Layer 10 of a small transformer language model trained on English Wikipedia (13 layers, counted from 0, width 64). Numbers have three digits each and are written without spaces.
A neuron's activation on a vector x is GELU(weights . x + bias), where the dot is the dot product.

Input weights of the MLP neurons that the questions are about. A number n stands for (n - 500) times 0.00076.
n29 (bias -0.079): 606512412619334151517485400153470624367533296622557597687712639340375440599481647490347721542557779559685445644585443675669337594511814463524259628341664729551337455536583714660455557530576538
n34 (bias -0.049): 426386706469346212656679599678717393576400453589436566469561656395451395253671587342524459787568448685423633277411625308255638676601607541361625635516359375413207582565436574464537682471444704
n38 (bias -0.044): 538360455757385361349704694387290515635564500583673574344517489418375413488522489559498440347476457498215475667455651508659587502486328474581562548385417635600414521449456677397420433665843282
n45 (bias -0.068): 395479399382441344525357415442540773555314689560593646525454739461404494571399606408747568611604677893438445389422569432684601666427561401618348486458460740620464374329543496633492475372470692
n47 (bias -0.054): 635590565573279447591339351603536558764514206345759546777382423323386393550416478437307480506469434529386627429596590434357398405601375645627307349814713773362568458454637438474322463810583470
n62 (bias -0.155): 460575788724284433770756447835681687479509664599665686353518427516498521508242368503342415734688577649386411562536414289660357533460620819299593441163739671423695461595574349653508574649545533
n66 (bias -0.076): 669543389718604363383334515586579452469685309738401366397609216664432278740509485461566545333605611523574480789384574636278503476533442630698488673470661790592531457589520403557425473561707806
n67 (bias -0.084): 524334753340633672285479383405466540527509641557481498509642808311568509514476395582411824592594593320474480471457297565524322808470499478774478460561541652363589437480362598657589536628635419
n83 (bias -0.090): 533608615602367350354123529509518536652379581491475503349628293625609276559377321494651617414590529757392640593628328541482459639341278606696372717425454483559597437474513502779447648517411577
n89 (bias -0.043): 590282491343760348458377408506396536633333305426602473724452374594511283423315568515726422691715709493273736585655466324553670602592299526512425429421524384569699447495440534561539536500588804
n111 (bias -0.076): 508392614455425535394492461280350594575793585393382431730371480837552501458404384646359667582705516378528465691314319652628604589579578598709695331465520655410309638530480635825884570385575632
n148 (bias -0.047): 698600507604490501597624580697560601475511452547561294669630629388541568467412391705580545370671577492602219470754293436536406477593386538525742585533501386695581621599503423571767501504595305
n157 (bias -0.104): 266448391370533495609564675380448385467320639535510593626555404463409626363369515557424529405528662397534532613594329711369606823228492614524645855410506288918523546354609409586539663454389655
n161 (bias -0.045): 587677466701467716493451394482518406055517420717566534638570466383438552471457500573456491396434553810290542724452522242541380502465526534426357559688461459543542339795427558536445322548694648
n162 (bias -0.095): 400522444433512701610545660433503257290344587505727444609359450167454237421569464639622608615701650705467522479608624636536685362492334552724324488804476548659779596479629523587833659639672386
n208 (bias -0.069): 685735516580191428591465554317290258369593567640624566630487321463546669616460387675428453696430608438578544293467492541577455380433593815513375778474496716574328589726556635537596722696573533
n215 (bias -0.075): 729550682654686322644753527543705515646548598571461575491494218712640302470546626427273498507391797476312335264309629567450320452522422655468305541556507534409599601544399676741360543492548617
n223 (bias -0.094): 302572452514206441530631343526492279547782551554376614267510505405372377467376559597225974675463553517836482478418582581306506549413482539551403414650546769554390441572434276539546507520533516
n228 (bias -0.056): 519594450483328223501597507619444350512522579536906584673577484396720592609487707392413527570440458630287449651612580419262424609337560389574447676491552563651659346619620707633593344513634692
n242 (bias -0.082): 600735587583448239524915417532600473661513756610565715641433335521605370565638578696677644655590629355418427632604666716343433539784244485650336779564492537447501375745627539476515464620627433
n254 (bias -0.067): 443628319798305374466498704588408597446722577559636508481522529483522654441341349257315693234222500438498462362261552632482466404425541663636428288602559736374580677571670378529441332498353655
n257 (bias -0.091): 614303364379398500730539422542540467238483387501422379617567636544492625253498577212359560578516851295514485651439569396654357325499314705353372607452788645789308333537719531627337564505273565
n267 (bias -0.066): 480307481484498337337565579608356478308721622388452207692334339582384387145488595282475610276446531385201287261567597481536637459539670564584373536422489498597697553372316728448639509514339654
n296 (bias -0.025): 633652684588398451400550443392668388344547422374452413479554515561197490375689671254509330540523636587415744550400450291552279600496595337327472216503669459566544403522524587514467394499492553
n300 (bias -0.067): 243439539696550440417550467439391600564248629492463763415485556404455636254746459621673607469577758365442503323496522441586561531359305347304764489540414588516327476714487510511452435575648415
n324 (bias -0.057): 632476396580589326537717460599410390443620611402357611457536449611498404499302169746170522424653549506618606406383300680428566473340334310572233380419457678293331222389538476519621474626516481
n329 (bias -0.020): 446569314508281392293530378593462461234533357509342354541546585490469238448448428694727559442437329416569594464600439619731433510483351783481599687480731654504520396324626608691433480666475402
n332 (bias -0.102): 461484587497747487310600450573539516426283600653332232556525347552609755366681703428363661437484640414416386405548252562612565506299504557701295161534783167562475222667413647547700647556526464
n343 (bias -0.067): 425606640624415392339554546404415500668642358517498476606566469622277438437660509393770606610618541428591515418376312412274645520356326696667624761567511401396784553679421680459621682643626659
n348 (bias -0.097): 587517552329578558686689485418689391548228855504394551241624618230345616512413401502478440471488387635483463454275524782503596524141617417511510408546336459595276599383406498651444561722597404
n351 (bias -0.075): 681658698598494467769437664493406480855594619640625432396842614620694481619433618499489539385269513510321666533323227528318635521678407567576724745421794519530638626775523648657489621739473539
n353 (bias -0.031): 844609684600352637505530429472453430578350485589415566564466515526640426425340512676513671212458658600622393324371571690361464549538554684659401474325314394503444817609587501754633550465531464

Each question shows a token from some text and the vector x that enters the MLP there. A number n stands for (n - 500) times 0.012.

" con": 277543416301635537348623555647427578561380490309486473491503429485789631664584444515455427442413473460632619427567605442676431473482720523498529491477448451424550467514635719240440489311479276
The neuron with the highest activation: n332

" St": 437490362458663854503375610439363391432725276361481520509488466482702520448718632562419293438492370507574489571592547468411568539687491500325501581314391556422592617486530634210607527459459407
The neuron with the highest activation: n267

"per": 573558509464487587491548468434528565529646346438276558378571335458784514498711363503570290425365258472710710495624460426632375342650653539476581442316397527407619563436456621460517493402407627
The neuron with the highest activation: n329

" to": 521505354462565875515502586615448464570489262439444732274472501415626574531472395576465293601421512549560618388366457586577413598469633361611477545431334582537522448390505772419407506412457402
The most active neuron and its activation: n348, at about 1

" As": 418443375321400704440426460614343582694421252503522445476562445445476627456578521574468413647433533553829575606694540684370453418624524454470590633539427511377551419404504566469617415304418315
The most active neuron and its activation: n148, at about 0.32

" East": 458626545480451735456593682432531565574531187357461678385492493461715600443554582525547366395292478469551687497514370581440308472637405505363376565599498543397622593590592568461369364339382586
The most active neuron and its activation: n254, at about 1.1

"co": 348468362503661720511694499439516753449735434386398416406372407575547521689541365657510474446484325718702559396494508553620577377553452398474391544251480650456444464369455577463599440374474432
Which two neurons fire most, strongest first? n324, n111

"de": 382441547243553552446572482516632537503456534435414391368622427361630593738839571556417494453538448473739749473558355537502565403472441516561474636396535394467423335428552577264576627363392427
The neuron with the highest activation: n332

"'": 409440545422577742566559396469431651489593210452490510423409398550704667503459502509386622470446472642583618502429525567514516437777517550479368570203645567316585458370591509176500579500429419
The neuron with the highest activation: n47

" B": 449499433372675657413354683497552541509664371408406460497455425504512639460614609660426266475461455523760659588386644544574630527649526455233490586434367455455604481486447459379458230368646299
The neuron with the highest activation: n296

"e": 572457457454551763443677494604515550463540391483404549452368386395724565539734438563563258459439506533579559548407563481709254277497511330327460511401313533426622530537478658500407421472575722
The three highest activations, in order: n161, n215, n296

" week": 463645417457533771548585628467501574531559447265502656240505354360676416552529356577435419471262460593649453573637514375458432428728571458281538606401364707375449444562598472547560520381448567
The neuron with the highest activation: n62

" de": 260349436286553708404593480478510613650518419401331438414605377411717623563621645552474488539489567401737576470549423476691495493534586409479503459496478427494436541470515666373654456214592236
The most active neuron and its activation: n332, at about 1.9

"40": 535561407417451693370584545367411636527541395415361616389526352438635492436683484421697370415544366537676621401460408515644609431679644468528347585504383480439806594601575536312528282308354531
The neuron with the highest activation: n343

"ro": 465319517532432824456617353595500625502639376360370473371512257528764546618802540530436631439453449648665594525464521498428557568616611468438468523355479503513533431404438522301483581200398356
The neuron with the highest activation: n223

"ed": 493441609492642517490636679569560597627433386469523466542280515503821636579481504522498306508515300468579499514570469363478383397447519517369580638312494573286628471318549642377481166492571536
The most active neuron and its activation: n62, at about 1.1

" name": 534564557483476664401398505517549685614631368430517629344630237439671624523506526497454453468198543501765619559454353518469457378769601410315606573408334367393417517426584663428512440420470466
Which two neurons fire most, strongest first? n351, n353

".": 386583358251608581475550476357452639320663359428373586485478352434752578732494631483437461575513341442637539471363577628501412610554583439596432569417335434319701491523511737504522497466396501
The neuron with the highest activation: n111

"is": 416469319562412442461600315628395671526593377395429562501502597400682658617783612541624387578382342528740502454630413656538478379699564437515328577292342327515457476502487532280511386496468528
The three highest activations, in order: n242, n29, n329

" 18": 592519474364480628449526482400497662465659249439330726355483439580688615656653614333485460491411509391619486648641579450441444454521451681344424656425379367574471488589548615299412312403422574
The neuron with the highest activation: n257

"ill": 525524281441532681353389513629450596554568233402484597532387344297752557417613541530480415518552396558681466605634491452332425447686434432295545604499398546421757595542567631352570314512512480
The three highest activations, in order: n47, n148, n228

"il": 452368540648571645552710494569500694608443458430313524302513500325756571522616637568537529498324269481513442544427538419444336425548600475248550568509446561562713548525504567374402226454575357
The most active neuron and its activation: n300, at about 1

" ": 381486437156535703504511523367556571449495331405443491434519504526746460630650445410502459486504539409621657708637532517644324607656644541464429502494308473502556507448581525359472349368581260
The neuron with the highest activation: n67

"L": 423614337339638548573487600514456511513496545293540526275534556442652686481654663566674409455437406622578445600371631438451445617628548603258499624420335482511630499335524427359502566205462301
The three highest activations, in order: n157, n45, n34

"ology": 495574437431383571487690659479519666491593300419421579463563383401655621521859567418538339478264479542636622495427437394424350352723648450380412630458326515518570473537464669488445545524349416
The three highest activations, in order: n296, n34, n208

"26": 571466355345609727454543476359363711526612378444542540304496444484765748498666423415582403555413512504789407496442653560514517366471532529361418718460304469530723476510502479449434357443380416
The neuron with the highest activation: n257

":": 386523406325513814477483371423400626412600222462555763467509493464733673587706575467525369617451467476588584413477529535506512541493472361571619470413537418396456427469425765459515313386464446
The neuron with the highest activation: n300

"te": 496311406375563678564594553508515476536499437223236394402520422555769527542680510535647373513347654603638587453663384504618539458737342476477552515461453612547409332416424662400487461457383462
The three highest activations, in order: n257, n329, n89

"ver": 581420498611494677478567448563431534623565324261502564428603291470657407556630492495426510661499384629695525488533672415458486429455560596628491513449334471346584427470743456067469357519410473
The neuron with the highest activation: n47

"it": 530450515482429563397631471511580605507622481384477621466464606415650464711766380499562250560291469454562546605562505581531372429728546415301457533370264347415593682502548650196498589347409432
The most active neuron and its activation: n242, at about 0.55

" being": 607529563314479766396586472550562392538548256385351742320633555345595434452467611643562522523357413549662560460475495578585375401575657472523633483485397484538546385393540652386562434441343299
The neuron with the highest activation: n329

"s": 508574554428455567452517479538443506473621206419367711398600387440728665488703538523542318509295442553605592509635475694457280295599560416574453608489303542478561328406548533454533401508620455
The neuron with the highest activation: n242

"ight": 530441595485532712307633452616515669652549260419517664330469372518670543507672535385516341526363426668691535617414481520404374262582516530556529631505269521411585540522470477199481564478409464
The neuron with the highest activation: n343

"red": 441521594539689578626511575595512541577644479374506490695478464370515664675637347426563365563452532573669391637477427319495533323601460485496452724419355496359401505430563527395433182363522262
Which two neurons fire most, strongest first? n148, n242

" Mar": 251480345453483819494466581584352541453552310468380594473663464420570586450571604610573383609562564469640562591565554413537406445546469547301637652401426366429457633428469626255647207401536415
Which two neurons fire most, strongest first? n300, n148

"hy": 486532507490417509407497412393432719622595274498355737357515350481782529513624438580642452525361481598709563383435425510563419304713550359429357515602320425476634372498632583491527575449539435
The neuron with the highest activation: n242

",": 724527556418476752399444452498518715492647305459496685326508332302634648482586482441577462631301403611603490327422476501610336545629603431569544481473421445467597390364548633400488490377554379
The three highest activations, in order: n67, n296, n353

"\n": 468555450419521661384511522377410706337640423471397575336417478371689556648542690444531456710390517623713469434608550483462470551682482441545501379342504355433706592534356647361532198457469390
The three highest activations, in order: n296, n67, n161

"t": 543378511365634716639347617518601463616482429251483569517425428553582553549589611443412321579458359548751514465573554559466470494679673399454548566604207542509472583260504390228587416437449338
Which two neurons fire most, strongest first? n34, n348

"b": 494508423413593697433420437531595806548575267475467540537504440522705423385435517669468311593502334362566561533591470446430496408577507277424626519434355435342555589500618770404598328371526552
The three highest activations, in order: n89, n111, n148